Layer 11 of a small transformer language model trained on English Wikipedia (16 layers, counted from 0, width 96). Numbers have three digits each and are written without spaces.
In attention head 0, each number of a token's query is one row of weights dot the token's vector x. The head spreads its attention over the tokens so far by the softmax of query dot key.

Query weights of the head. A number n stands for (n - 500) times 0.0015.
q0: 519387546355492664499552344505483479530411516416496421610721459600404339637681511481399528421245499400610627658464605254430922637300398378463219503457324427380547517391654373419359474539399446539502516508463426701553512391378483488569643623440461622526561514152492444523718514473494397504
q1: 521441582432599498558613442483403577619493505429451442630553518540447551568555473517437392445525552424471582517514645447388605598561432569345449445535529381406306523502658376520517563538285531305487510590415539398602574506382509481344699449363403362612469447212547450511773496417723509683
q2: 664439551650574454536582590656426465571498380254589657316497612491568508470398833515543505579230565388276506434494492475327218567528565466588459503544624588485604401474482562668465556473618488648426520496347748520311467535745642393433533281491448498396581479511519493615359513403392446418
q3: 638416603577405471699529423496556490472299631469531780323603549436544471592590821310361534631394519423384586468604650368477836553489469591453558659536383322654537493438629457529547506527500406441558547398372491766543463395359657561519525555429557451635576680382458483578551445568537312427
q4: 429774730449521641444240579541311533285567392464637663625718321538531423617230343433640652688431428583484410612465518575518633563625291449486472651609517453431761534499385466489520373452335551655565571526552440585556625750608549537705366524429464658699575587718514314546867633593573432479
q5: 397610610609450347716434653724334407300376431402786519284489587334610328521278421279619642356502703298372447721553486543246519655602358642160575348663472302388369462878236521769496648762289618277675418772474473402610536424455466609457508502528512367542442360434574272299658328347717407573
q6: 497710394520576516223606492443529453376561575574533301680481503486361474540207432800682604490401374591645515535256448694737233481431477327533291447575503691529504434396516385474527498418551358582523375432529583510483650709811366491588428547841543563112382440389455471621125534329518567589
q7: 407763343396240539608567554532453633368436506445774374479605524520395493613447383618709793377477328216586253580395419193637639326436190365428504663668491531395607483823555508558463529743297557736549474649676537526469647543587651465604332697596809439607432301535562351445530532466556423702
q8: 347652635513548429761458430500341609305407595570413460492472637519306378507438415278514735479512663302815406625535442449374322666558709384239547266465407517203589501579603683421479539337316550343556426481384367447545464422344350448227639510390655579393536262285619313284787605389620410570
q9: 337473342244266615684489652492443546459360511510708336487532549490622316592404374295581488455655631211278639650526369408555681646621675558468574462376713361627481257702698573272661677285327458385505770399307494523556556420834546418330557481478648649587397414579706456459471611337592499430
q10: 611715557501514469516479435418248454422456432711692602352695465567504615254556449441469645352569308603485522566179459536617611708457352524464250391648285331547413590297645369558767829322303466316730591421417459535481374417601413456503604450398510484609439570525525394413580526695564738328
q11: 428365421626684636518668486581335502566485539496678462630715660607327494606556483517487628498388507509307467635319547497497774479387545549479330689515507559444710543559297566395358692517369479412480422627564368360449599543546693604577369568655494427574581535446604366283546664413520649503
q12: 310279511192387432747627620640320578469292441619512238628656367491147406636386460574551539480618588808479312519459500380549584416535148610718682466425615578447639246285454429300336515740569589575589453609835386571284470446569221550582383770497553619566423332516478414359297731450564391703
q13: 450493461459689447583465612457546584661651564502617570534569489586359485529561459483544437871383459546615538516388522476390580627567560542542525533614603363539427597357607373578524408550496454455562627375482573563714450454562501503485529485196619573608600546369518562604424404545599421252
q14: 544284572371609512552583392471607384480608290591635475615616424405562408731474282604424543046319518392506601387470656321311439526697335429447261582533569598384652420391612518464437601562504426416374526567595463332513547408738586556644657510650552783575613421393445428298525535345581776449
q15: 489611500581141474522531525255575324512509498455537487529369327538492434646416543470284703554484347649455670579483632448583558457585386429504614434557553391545671324517321799602313371569536504693394466599517402177249499496459571582648523640550606533595401394566572604419507853446281530554
q16: 556437251310416582743553559696618549538460364538400553475568515496430498512475352445366506505306622327577446445597576602453679412297292386574558626373539349485432534438490559471289605669470510614314547519533711637473435562395283418464380366448648463541598677662419536628756388648449490476
q17: 498432435443314354454443511637480453399410436526510445355624574554468395470613424509301505377541280401473435672506598450469520631581547713508534384733402545337496548536695216595361543511485385407345568553458456479433440600515545510662481477790456553374374409628538426537420490472619483638
q18: 733397506662772587362250382491569154554467761455558520484235512291609400397478491451431534543691578444619457344493334437270193602324446452776249453495354319707331405649567446645456393682658207478495448522442494492454308595229412545445620393392600414463451658506403540757317550376355361496
q19: 480584611477377640290375399562522313515377677495620370483456433416502447396308633567362342704551720591530389534395358487534673385357377462637345349421436415532418587572572594679576541298618364575505532393566340508539581525400364468544478444644504451318463537585592466603437563268411449528
q20: 617402547372402207269561232496477247483429407553582404418607662586477430584588366793431486427432653486415454507627743413647380547347294433527248545373442617358463328786668489400479540553286548622488397493496515581621574557358480610433407499592508408414569437572422339521585481620598588612
q21: 754449520363671213387358472369599409496575451555168457595576516179529594490788548437580356471520482408609611673593445486654578614627523504322423499545355429547515502483736446515365543728505472509478455697406339514592405468609429474456502501537582392290338711549567416384460460523563417546
q22: 774480453336699390483519607489360356491543570657459534505507745383387566310618329346583553597415743354533365531588425577385536910428782516453514578367340392496625382549636577673587721493317444495458300437660474579446495581464601479295636357526479427426531556418437647460523537435371580645
q23: 450507372522759587417406324295548263540659497513601723449527452426595612409490291328478373447474412684321369442424356551355642562419444591680511464579480452439246427538433574563452573414382487550420590490438465421584514534507503400476577503624614491508548588328565701567525552398638744410
q24: 451338460532620468776568398306545432569564727406577358517511580595505555632394539529349336363663689671392248576511747535709491453392436593361629312315569440658543516430437702545596411547403543267427301899543423484406379453555582579583606455588474674489471369356490356418496471445580340519
q25: 456430654594554616506503469461398514634444485481422422722530586432559420411772430612529360497349551561314705213589505522304551457406505573554542598511750697453752406507500432652347272410691685308518501452183491617329406570258482630467261318203463466660574680493451568560330387587491496385
q26: 373472461650289468624517517389626453684492191430203309644463364629260578444597586449549335501501454585485440513497410794645644397494583487475828435322434570525563655536540324510473426745684331525515610329485501480484674341591400580613701563591675702494438584446611570536330556354150378502
q27: 541533468643596356530480636428580437578580477537722592418438549459604564311552588307435202588465593392379569508397552464451521561567544450547454519446278321574409619529639498504609457330373496623443405528536570571570330421706629353505513383453455462451623481336350505532450232490685537275
q28: 854463429714289565275612600511516561368552339695710557571519257475626411531623535322498532283477387433410416297494478528319663391583539616430426619525547308571654460504516513488517652702533554402560467505452419554501663476172427418458482532359661695496468403351607380543548574512570402509
q29: 374554408560613449301598455458551511746604377541505420426626593475499618551686691432431352439447606507348578578416614431505367558243641685709526496533597449495346353434477421489397587286292472303539549743496653561620340318611463488308678489802362669439261443561469475502478399479563390344
q30: 550537305574415429639483408570565740519516813445443508359498408450709552611394507532408612350481596270448521495399623387453393590385320491501331387701508407662425501421377626495406529504384497584412571502385607676698434448475431323624611451680617586659660606499523632667480668640411566547
q31: 340566684496555506591546431599337359427491447448558309464655597357571226647646412516551528626398474441416680609552327328455729629576446518489461431568599342498508654469521453545510357550621542710572436495420421458647603578532135564650372479557685395483514455689526505407368796423591335382
q32: 492666485566401483486460537528496422548410659387609544436362657546707449532578699526585479593572346519545386749482495454420331582439595409595535375228622552619622454712414670428240518500491417381571659342603377510361285487697584413365358550486604466544416692785579475574303495298515333515
q33: 474346618499573481604526430496536418565385732433559594472303586518713381409689488304324544547640719507620390473702390244383673527320490472485628485450500258586354409525491369792339277481471365269567580438539461606716388383397378509454658459422509415565620638397546528442398423394542339470
q34: 787522491577479561561344491547624335471504377737561582495632428483448347652519454535307812384539729537651506362435489580427536480477604517452732486495464317355383662600455227827656615680245457105574400443501429242689412370439417698399744522417528550600543554319484609453584536466480485537
q35: 577548498649483602367316552603633254582546553320488494477419504417442583304400671534569530599326603661432549343582499586686364566371512472743626479481634700524668527482338553403366422394754467851400422443522569597346485532553648502721439571653450374413472709690539691719290458480290294468
q36: 555513526511555671332757376468388489582582527507515714500694589724341743490631455533450329638326309427489653555415347532767747598597441469544255594500320572404465477604570605535516482346526411746651477278455627785548593417575741461518464505761434472419428593369577452716813604231281578352
q37: 629481647557655543511404454471714551455487478397453705462455597471702564344673449432541340537457386581259736338353593778400315553458719653469507599449435344522383557277404451653312563671511684339337776590513617478627610281197581537420506506307455350598480636359475633543354333583416611427
q38: 557517224259264596575531431446496581281826499689537466694464559592322414700385377494588626249549210490248358451284511727614711479765687443371411521549408774513388427341677493503498575526302581500549434437669713392505588380770453422408395641628671404526409516675655511353712513519295791573
q39: 538426636465690400501640689498557608539652251578467498487679644472365416587481487453365526605280514440332371613686675509718558367528462589425399577330657468301609374557477605380548545553269621415440426495699571450454523474352648513545505560569399367435370377574842245371723663254577522356
q40: 496556609483639600361784185418465680720490698568249703453551385260653561461600486665612471376600631487491696371488495519596643360508355476516211808566365246516503713338382481786407429498421488458585757559420581524574568637284271480604440299569471402558595715472352635375467468705476542388
q41: 568496678560600757533540805341598533359634347435558483391604369365725321588560085703685252482611651407404626613554561429365795503765357682490547319602690142381333509533405814466674488478294625250471756505403432584625591414415454537388419457430569453531637448480604416741654460455805541544
q42: 548305455430565519259484492668541326387419491375349538476473607688259607583752518458397504609250387607428642367208431749561225482292535610516445783439504678495712644188595508367483418489692564496460553322474660624527330567376791562417476534511534350345737679487570523752229286736590515476
q43: 602382695690696521369377537664605579663442400514520488711458720427598672404478461598498401429399548458439562398569540473424509433350388542528593443533389543422540558440425274454471529311451575537513596609314533374585486564344579434629338692392313539534612765550751542766193559493732537412
q44: 713713456432580518781353699483320568446615281538626592558608433384503488492476419409750664461347443482372612694371580462409652468568485588261495308446592239312558441585466505440488671466267598412576496400469699598383616586655487619518476576537439703585431418743672554275550718487720438473
q45: 374557397382436481525246664557474615574523448461369346427446501340395397386540688464565588606488461537630578590483363624447517532497568599655497513580621650560592507450558450290484302581704401532434598507569527619515421596711494458612515538515432435384724534513468567671592487536690378370
q46: 656463659528592408640166610445574436327465300491626641517503451595528414575441568684593499328261488476624425439545634454306293400510578572549551509716618573497635583560433604588372362783726427335540504417464591494545533522296376580528617501280576516500761481437291359624554174678736587424
q47: 519609316476505683558501655549477542525393320499492568607455350398429818555620476519638659390441410226580675628444438469552592626480470623382543512400627690585489434526456414569598611307511662519494700663586544677475522432409397619168615554671538631561416392578608611465536406464439427595
q48: 571597488435520492397401431505669434777680559426360553268437548624537425647595577426635327639580620636508377444437384484379445508517613495633638446388578587715578443511284496352547420479559514507600481501320420571490317556404587484375438449498409423488501616503506524729270498576665603483
q49: 725568605557454530369509423464718730534431342448373625708297467480578545692421518598731303365414449520327661382481438756562554402625726636280291418568335283524421415462567515594309564437655569495525561272252954369616452505384857361317470509379633412510506563399495349970505304650341717211
q50: 643376558615589487648630563408547459412411616515622514552456438358457579428529369289509602632375547388401608522401331453558439514526484554454491421565459354439502645450539576569381487607315588439469630589562338260570375607553618670606261358441458463429492492535326717549429424506659304602
q51: 528629320271442486375536459613504624322603511423722467542540606357249235605334366478269574497421369562441416592719500491548630377682465448535616512664627313563365499614338424429604546225467414515327160557592672504571719624628406339583440473432375501781553648376501383368445439713476495426
q52: 516429603404450577469394402614443507549505548285656353449533523358629372713557524195696601655506647486570370462679556468764630716409507658347620451335528643400496535589461391410442518380610505476613327514523472613532492420343767537386603507623548730798596397477555472324542559295459300325
q53: 559467607572642553523283536319407496656491537507544430651430843320387511649520628505707462485508304384430554328556458589460490262588403704472265305327364407379358245449567400217451644584503476505315465462442300616308504454756646388350328593432523455399434440360622419381406638373396445503
q54: 604487663759737407522678476512491606454409344396548617389560527590462411729433393569497384547509464548440504532507558549484165586363568394364332510692541583436428550378468615199291346674577867385356581616495522604638339459431454461616542319226609244266743373421404471670515436536717526394
q55: 560352645594572490322434504490400589402392404498726602501432380375751497564418477550457325364386364393485440496575507496444490497537577504512512348449612684479637598523469607440456348478543529615549535458425629444444428508367478460504371391284615479481553644483443664547592505499479271359
q56: 953232418687638548508593605517546373739504482564478725451378698553617536410676597502503595437478483395412673381473477401576419517688532681542636350431631592483502406504663251485520441599704272699394429376558600657569453230584710331468627555649304676607604670440395483581619649426492702507
q57: 504205489554565538751655380471421644501423525362569819588411531595518505423385344375316635432581385557413444578583524583592414404557442403613503421364761598506343467701333698609587193405745534728757378616535644556398479537466385527548605383303378478330572529535498638244669414413474416490
q58: 509395447498659671434539472689499501572623479449462498399296302606652429229570203533574565427481539598495429188316646538454376797447496555478536553374373659676658631481605550382515524731547576506313593390370502517606406275471364484343678450415445607570499298317553573460311553631427832415
q59: 296531338413540408508895553592715508484526605607446413583207533750505622487424388679410449732404466572474404480401559637449510326560581369635408404584707574517456532600435457532481539686539398623495520546491591490518423596394536527328525470346601359447270340616225639602400426637484488365
q60: 375691686364499581475546457621377694434708557494647635574480541394583449560468483576478549393445549487570352459572391531337648628217492485650341471639589399653561527605357632687460357239552270502534598192435411516296480678493519530740499434783418425436578498590526388552586582473396560495
q61: 455410610545363570539583475410487595619532413505637466445672312726432509437509367471301813411419586371581556247489754618540659513417328544454403524475414427381548354445436241575583715487353543524571582590383462538355430408605428557479470334507439602573346558693605382545700516560643456558
q62: 142584339374474401625545426520419527483350630672588227381482366476796537784614448383511374410489605469460532447259668733357310609609535471650379745612577529633386628383608494342466520550420272614553570462415762433301505509561611342527580541487537424512516663495471337532678447591383436573
q63: 416450487618545400399643663443570440702563576505560619663435637525583531364443561519459517562657659649469493581491262484675651298554672399471509701424556370712344416662502433519563509491668453496650439426416365492463383579471598550634476534540457841530572494427585620277215469658405316452

Each question shows a short text with each token's key, already scaled and adjusted for position as the last token sees it. A number n stands for (n - 500) times 0.0018.

Then comes the last token's vector x. A number n stands for (n - 500) times 0.0054.

0 " Ol": 485482504481532558463453474543607550352511463441816548739437556385424507488460494453560429485567510450504445531559466497553534551539495514593540649677248401554480480435506451499356490616512528
1 "iver": 367417385625427484431354519550543475184587557452677542630450598429619616497321491494606538476742634405492410586536525551504473611561546482710535646612175446585751472306521222404422500618536554
2 " \"": 436535439541436474371383433513536456277578501403801577654437522323523518542345494494523380480615489505524469551521429540529564569589561535658603704678213374514593415453542403471371416605523517
3 "P": 568558449550410569541441441481543425367624501483711560567510450422543606578326563553626458389625462469491526557546352499477558593577460566695582636568285445525663519435572379457323430629527528
4 "udd": 645534517527373597479392504429503459343670451585590453490436562325506558399234528461636533486666459505458488547630430498518594616679526539606451608575295548676651510388574426373506499660618505
5 "in": 595575484550342464459358509516558380259490492499677488605429478410547697510292567430616517371683572552470568472530495558550506551663443533641448606604255398526716486380453330363361477595509501
6 "'": 526474540501313493521290567517464395285570507440602583588447476336564578554362532471576466489647628564464566461578411520493492537601469576664478595627275502526707418350518366410448457658525523
7 " Head": 411464576417367523525447480504476435323471502476663565590450560353665553505331527485575517403719559556512550459463440498449426511561420542638452674582316474484720476370505320463370421618548546
8 "\"": 408422536399494434476464502485451430290601538389764573637453578307548496558379481510587544408608544512526534483456354443434519598589536581676542651594233462511630410387566348366386486624575476
x: 639446469617581723509526551568745485509594597371393568469322416494482625475551376501604589388425503436488503371545538499502605486459494440645360481400585659754416589456483697519595407431547506458559485514432499496510382540320571772412431317342620491614614517613462497795707336656451505420
Which token does the last token look at most, and with what share of its attention? 2 " \"", with about 60%

0 "|": 498483501487485524485439485527571592352533558437856529776390516327404533518465472471549429463571499473497445504556477525511530600519480487625507680652242449547407483464488492498360499607494477
1 " ": 445532457652465601430370550488462453302666651450856512547427555335599557566384422501560571405617450499572526482534474531511556761618506534660621641559176513590622530436497408443400359598566526
2 " |": 529490481656483512405408338557495464254658651491737486638468583270439524497507444563579520376543411442431522490529490509463531732635530497725642659607283525624624499402576503490403396537505336
3 " Liberal": 524537564597419395409347531425532535248634609427798488646361686318519649592382451512617513365635408458493508556627518452482534690580543522700559582658276498582610579428503411394384445615564460
4 " Democrats": 572589507591444439341354519406454590178565726332737526635350679291590626579324454466559499421603355547460573613595359475510483662644634588667593567687238463541642575359520345387464504547481521
5 " |": 590513552592438448323409319473516500213500665436800498688375574344496547409412367528602457520612519589452634533534370427440535660659516599720487562588130440588671495411575314343476489548505475
6 " Peter": 558451548561408356468372504362492449205577575422755569633338609382509588459360448444554451415615643586436618460713345428585580651597483523676605510656111375564686451495510251426414496609493530
7 " Wat": 370374626498394434511398476497561453288634571433730458638447579380628578534301481494602342454602588568519687339518358431580532615571518525761602585665209469520707576397502276425463405565507466
8 "kins": 345398535468415423427403475515457453203559558357706513581461564342570607520371487434537440459638521542548586408510321427566480583638487473757557574589263414525735522473435233428402564606535495
x: 569403379500406533526468552426733586508413409528415629478421397411577561379470406428599438403482476515625472558559597524499546651448441383702599678230539591746265626525506722462449302541514494575565535560611551487566439477473465803354485601545587534584577613570557580751554391667470412480
Which token does the last token look at most, and with what share of its attention? 6 " Peter", with about 30%

0 " map": 524479504495522525468471489506593565350526507444842551762431566347431533515441473478569453462578508471494435514575476514526557552518492502587527672644251416514434466427520487479362479627514512
1 ".": 520495500511478528464470500513591583370534509459813565796382522383399525539442518438528443427564503476504458495558490531528549584551514466592512684618234408521421455477483503497367488618486489
2 " K": 494571477617439512488452430455592480293670538463746536620423534335531561597331469495570461356591414452453493547604424493565612565576546488697644601610232434564559515491535441416406390642492457
3 "idd": 531519536591376577468347531492463516305707557511739510496464581342577612482313470478582481441724404414458427550598434485554537678619365488654505537557241587615587520396401408404519503665635341
4 " o": 608460417493411473475356491503487440341628554448674551648440532344545509546296445378482465497525507552461516521463505556587578510625538518689573640649207422554631487441484519525384450544398404
5 "st": 565503470586396552495422401414462460362617514535674531539428498337637508397288386444558445468651542552486544480538466441522513626567436506665601641587271529523672556438608413493539468667557542
6 "ens": 606371455527452494445484448366497499335529582521618466499515571278654479449361437454448584426576559527450608536555328398515483579668517540695615637501245443516617624362493388530500483682582516
7 "ib": 492465481451397502522425521456505470374529535485704559616478453340656486473248417496531549348667552501376584451538454504429487583518529612594510631534229451531588469392466384444458509643561362
8 "ly": 418478464472455518481369482357477421343573505497687485565357513344493544525323369450529595397689508434499551406554374490529473612615490480792560638632226370534670458403472381518381450590603395
x: 595432522429445495478431455404681293545506511380448535507458444404593667524474474527307400579394542485588426418571562425442620481444470319550493619430525473433388514444603582574443470557526411548618378431650505433519578564220496829425416474450651453589634651514520480862619267485317541374
Which token does the last token look at most? 2 " K"

0 "ent": 512494516486540537479489485539592570361497457449797540750431530377410527502450510463555441477570491477497463518548477508529527548516494497571517659648277421531428462438497500487359504620522513
1 " |": 510508504519494505480452470542583588365514524450841530777396512355389537508481488466547428459561507460489453507562479504511534578526488479617500672646243432540412470465496492487362501613499473
2 " ": 499567468643437557437387540508507454239623571442892480557359527423562656527349395516572586419549445523480567533589536488493557681591537458672598596560145411585578505424510392433411377659562485
3 "1": 501558504657381543522378463463524493252640582484789481478336457445510683515348458542547574310507415518486528526656449437568568675631498405680543620605205361647693479416621349379393367685598476
4 ",": 631604578571362548446377511483511406176670556547716423540324429401493585472353466458626555347458420609332619417602488482528503689569587536684539530557216395577631482298576373445391348652546458
5 "4": 637472546575297526520473480546489399260559513594669428444312453434621579530310502520694544297495566612458630512638452523592495639584579539696489623561246401588651478358479261381449428639538467
6 "7": 531394574469344482512452462583497426282548468572704382483317479373624591538302500520687615343521653593478638473605499505589492671604646544742512629579270426576740456318474238363457443591551495
7 "1": 456382562477414429451403462571466415328598508548754455507276461351641549495344460527645665432498615497547634407516492393633504672687568529750548658617244409595771460304509262385440451617492534
8 " |": 420441503349462455454449405544439484237557609554767514593276445358533577436493415600613482446453481397637567434515410418463491654725504559746585628620269458619651476416532377427485442613506493
x: 611371537552614503599320465683523440563489603356598576440544617433527517498489469467430430558393585443385372522501491396482625541425471404590458531363536518810377547558512557584553427516847362535588467609533527542520467609329621630550533352450493407464558545663421549851516519718430434450
Which two tokens does the last token look at most, in order? 1 " |", 0 "ent"

0 "2": 513489505497515543499477504548582572368531481458821538749418517366426529520459499460557462464564500466497459508550473515535535568530503486589504682645248429539431448437498495483351495621514507
1 " |": 503508477530496517467451460536582594342527528461845538773381511346396529495495470486562448448543505442457450508558483503522537599548504498625520683657252436562434464441509472472364476621496474
2 " ": 505574461631450571464414564491513456251639557488873502538357548421559628529349395543564592408549431519471582535610518489529557689624535505649629606560171447620565525416500402396436404696561521
3 " |": 551603543687395504417406364488533464184600602523782508620339547407399626427463398530572532350523413469397559558586471505514537704659519472715604594613221441664623462384597481364427418670470400
4 "\n": 580569510569458471400371499446522495278568645454821555497352599438464612462317463500497466314542411573464604565585417463603459698587508566742554551632272455571567544400478385412416449695468513
5 "|": 525500527592492459457388446481481537294565579429852540714353518316446564518452419508572395431591507550485554490556438442528522665591443518731535691674236447564504517451513430492354443582499480
6 " ": 463453477413502501471406484453397440294606594451839524537433543340597557555392433506569549402630521479398617486578396471562534725601462569669614628600216504558636579437469423439408358591543528
7 " |": 441483526396520472457448368514418429263619597473682479648448560311434532517511455562584544381557466514525615514491415431414544698602454501711653605598293555603637525415584493490380409472480390
8 " Liberal": 417445451441435354453408522406483523241605585412771473651379682342528640597386472499610535370647466506497582425461447374507513685580517557702540591648290526582625598431512405374352455602562481
x: 532493672445480530554393612557645480475559520399177449447443373473591635479586488634599406428453575593617373389511519485519542453508368425686582532456575703686491493437373550445572549503706499458513550467459554570461432570545489825472391375524589535383505518711509646846468575549572446555
Which token does the last token look at most? 5 "|"

0 " fire": 542454487512552493394418469506619550226581533412811605768397574299565518462349415475569470436585568483514357587602451524557530561547530483569602666668123429547594517364563438434341465656531515
1 ",": 524520505501497518474465488518594571352534485435809531756391509378413515503468492460564439451571535460493436508589459492538551572520496482605508656655238415519404476454501481487354487630506499
2 " though": 414600509599485557411441425430669559230683534432759530652269490397511634442368296592517583424682542474510396535656401528577556677575543501687485593647092396484569524449523357486429408573532505
3 " a": 445571445648476479419414390451524456182611534477783579608293486422435572444463447538623532373594473509511421491661345460657545692660483448691572558714202292531632593505605355491410386623501440
4 " cop": 613534407570418405445401529420608473273659550568784534664359570331595558449255471478587545465573385575442607534620403448505580640618532556658500625663088397543727470444650455371314362689520546
5 "y": 653549541624335492509376377391543489320554516571658557544406573271583614375348428628648420455559473601482555508537444458518552531483396508649441596471315372525669524307737413404398473593549511
6 " by": 557422509594518369505390313396581494230627522391747545613250483337471588492370383539618525481606573541467601545580348471558582749679503553707530637740191404505655541446582307451412397611466483
7 " Luc": 325355534472454359578393436518593352282546596415720527609342519423560574485376482491628511467631550543438641464521364366513572669582460547694557551652166429567700512489515313445341460641510578
8 "a": 394363519463416411498355479507463363215592484467685532627420552449544663467368497415661495345661450521531636354571417457639586624582425569779573519600205369546671397406467276448418507629402526
x: 492433557525452591615351423544736649519536460403339489317546433399352621414564479514549430523595547421630356574501488465466540626569431433521547508336593487806472698574347763436450428401531324607617584444637444656454328531501459634399469443455627474448602555614645571641463294614340469494
Which token does the last token look at most, and with what share of its attention? 7 " Luc", with about 30%

0 " |": 515475498492485527484450482537579595359515536450848530779399515349384537507489488459552436462557494466488447512564482513508541578518489475605499669646241433544403472463496497482358503620493475
1 " ": 445560462656456594439382548508517463243626580465889486564343528407546670531347391515572592417561476457494497551573540514512562688608548460671603606585139401593576500417508401423411377669559476
2 "3": 393586445658439579487378493544524456186675600542721416424344478418523634552332464503587530349460452456478491609602432485567561650616574448659549663608130404630689499346595403421430390653537447
3 "6": 481666500627435548422383491549539423254609518593708441457312489356556625517337413491664630395460393533434534605620500490635530634681583474734588630690205375610714450322569275439463397603504513
4 ".": 572548573567469502401420520477493509228577611509587504605315565339532497485372481560602505400431439567402540499638481489613514658706632540707577670594274428592648517389482314422454406638499554
5 "1": 565542585590381536499387481492442417333648542505719531514302582347606530601302486615638557366542569559520574496612458523618537674710550552718602707578327399635670475317484235342525443604624488
6 "2": 530487582493428514485363481499376373315566517529717504492318557335624529572316413554590664404599590599512631475553473487589522645693612570634571663556273451629712454311486287341550496547524530
7 " |": 447401609372501485410462364506401430253480572549735531625355509331505506404483342621576585450585540492627628520455404442422488622693537578652560580600268488619644504368556404378528453563460455
8 " ": 494513532319474406465457501454415405225569535445831544495380561422596594497370348597568601424554465434558516487538446400489511632601498514590634556546162427649607571413544404366499408648535457
x: 636548452526564555629248490562654314568404534431549572443494687376471495578359524506511515359308543565439469286507482526467463368484423454684516542483628544760477545586396534501639470420614403474679590451416505518497380440494484666593463387374673447515499547633471542831439300573511608521
Which token does the last token look at most, and with what share of its attention? 7 " |", with about 70%

0 "ver": 522486514497538521446474473541583573334502486431824554753431530360431508505437494468560451480588512479513448528536481506514533553520486508571514687649253432534462461428516466485359476621541495
1 "n": 391472535572537501385401482550479496287464579419630548662463528273602522547275439465553597399663508449496450621473486542492463548623458594593556615540233493563628448332467317426420470573504481
2 " singer": 388604453608542328405393560406535585322588580396773530646371551254644518480357389499489592455615505519408550548544505413389458585513526550641596592744166356567666469337551291363346397578450497
3 ",": 424583521577513430455451448482616537290543486419830545712377525350454524481472462508601479448604493517469471532626421448491558625543481495641517637683182395507509474425521412438349443627484516
4 " Bru": 705580483558348496491382555488465457222644533490634521616332502377530568486377480488564416428641440552440558540663392466502493603602504522666480523622210495537675462461566377404353478526504529
5 "ce": 698628538636310455401303526461534478148601537437659558662365582352525623470294502398608474463674527614438583495648344593616549639617491489692552551693187388502781445392440265353443482640471478
6 " Mart": 485524475572412375435344544487493427282588591402622532675348576339617577512350421446592468500781650665495599447588347491550471665619541511722582506700283395483686489449444392429432424619556552
7 "ing": 388470504543368465423391433501459353251591469423602573612417636296498651464359404526592379504729594619605624416486382435587554592705499511716547567534253451535685508359501287334416570561528482
8 "ale": 373324520495422487515332450539498406258527515406659521595454601390559626556347471459565449466681496590521645417498302444573479614609518515699556568582210389537731466406438230403437543509507480
x: 503367330498550579542432579372756700566394459424298601571372392304443553440612383492499585485574512505660383513583539566471615606465374470584639579321552559724402597573538676528397430497527525672537647457535560486594379549395488774334496407476556567538522530522566574763622376570497444397
Which token does the last token look at most, and with what share of its attention? 3 ",", with about 30%

0 ".": 507492504488487535479478498530585581377517495458809544780406520372399516522446514450541443450563487481501463510545482523517534564524502479586507675629252419526413460462480498492366491617501499
1 "\n": 501514493534533508467455490525580593392529517467821554720363499387403538535415495477488448407556515474486499496506476506538503599522500479631491666621269435547446432443487496496340490601518502
2 "\n": 494502503540475509475460533512543538376563512487835549736346507381414536592387516422458464428602498488495485502526484546535574622530464439637530663609237410529428418457435507522350456641487503
3 "It": 403607419671460459335369533406455438215748595466783600598330592340464480563296361501683486336593391472511509492671357535637706676724555522727587608752189437523660451504577437442376424550490436
4 " was": 513577475681439506481328418308518517268653580530828626652245622399489607518355349437583530387618439565560539540638303515658637679726462502714568588694199410490555525406636345500489394617528427
5 " tem": 596465403540410409510338559412546417380593609578682602711380612318529502454335343430534528390571583581448596495523430504548582581564512536657606675633078500626677591444517505454421458619532531
6 "por": 565449489568263472527413502502536440359483546485679477630375564378628540451316238528540549460576673607458664469409389383421536558522429509531604590543188566598602506239568431437501506633479488
7 "arily": 459416487514371486498300464368492463253611517433773507584296499399450548541368308436644614409625598521503595383603367476652519611687527543755586616591216474557619528387520320495419440634545480
8 " h": 511508544402409527551434473542581424309652479485704595561499478458663505513347350556538487394485516401452542436427457452513545529522478485601587649640130474543588518476551529521464391617467438
x: 532498407583553418596400588555538419579449292499387491475436465448385646488424633432340499389426559523553491303442432558413298432491506262594383389425487504846448652490528556585580478500654500666724542546485465378580519594273535591634268421440565548533643576541394457720587506495461630508
Which token does the last token look at most, and with what share of its attention? 4 " was", with about 30%

0 "9": 522490498493528541489479502547580571364524472457813550744422526370433524508456490470570469453559498465494454513545463509549532570534504490589518683664260422545440440424487481475352500622523508
1 " |": 511508484523490510471455466540579591353521520458836535776390513350399527500492477483559438454548506452465449507563482499521537587543500494616521677654251438556416465449497473474367488618494478
2 " ": 508567464632453561460418551495502455244638564457883509546360555419564622530341392555571574411546444527483571537609516493526555693612533501650623593558172444611563530417500391401455408668560515
3 "4": 492583470655410544456427486510492430176628603528718471452325551448541593527345443516614551299445406516468556608619424480629526676614573510657591612590171430641608541378553366414466418639507457
4 "3": 577603509634402492455378485580525429196637528554750432441310486370521533511320452499678618413453394597407564566638476459639585667636592523642581620668204420604690475290609300456511414599495461
5 ".": 587481595538473469395430499470479512183558613505616515607331564358514499493354487563620510418440506579443552503649449504619509682690607564707569655600280430574640545393471299432489422649498534
6 "1": 486498558548388525509369469485410416301636547506715540520331595361591515608291498603648546348557585571543601458627444517627533682703536571723603703581326404631669488329465230348540453609632464
7 "2": 456422566432433511486362463499355369287555520535714503490352578348620515580315422545591643393620579564547619458555462472598520640682600580644578659567273454619705476312465292344554500555525500
8 " |": 444443534331481502414485371513395434239463580544743518626412539328510479408478330608576568464609482433660553528451389443410483620663528587671553574588266498600636540377522409387527472573461423
x: 606431509494670453659340515672669403578313649559560527419579622425532547531479508456445370445466474507422402414559474463446716497311492468564434517492538563824453428526466603518546452501763451459596574526374510504415352549262467654510564363406644400477493460606370581789607425649417531562
Which two tokens does the last token look at most, in order? 1 " |", 0 "9"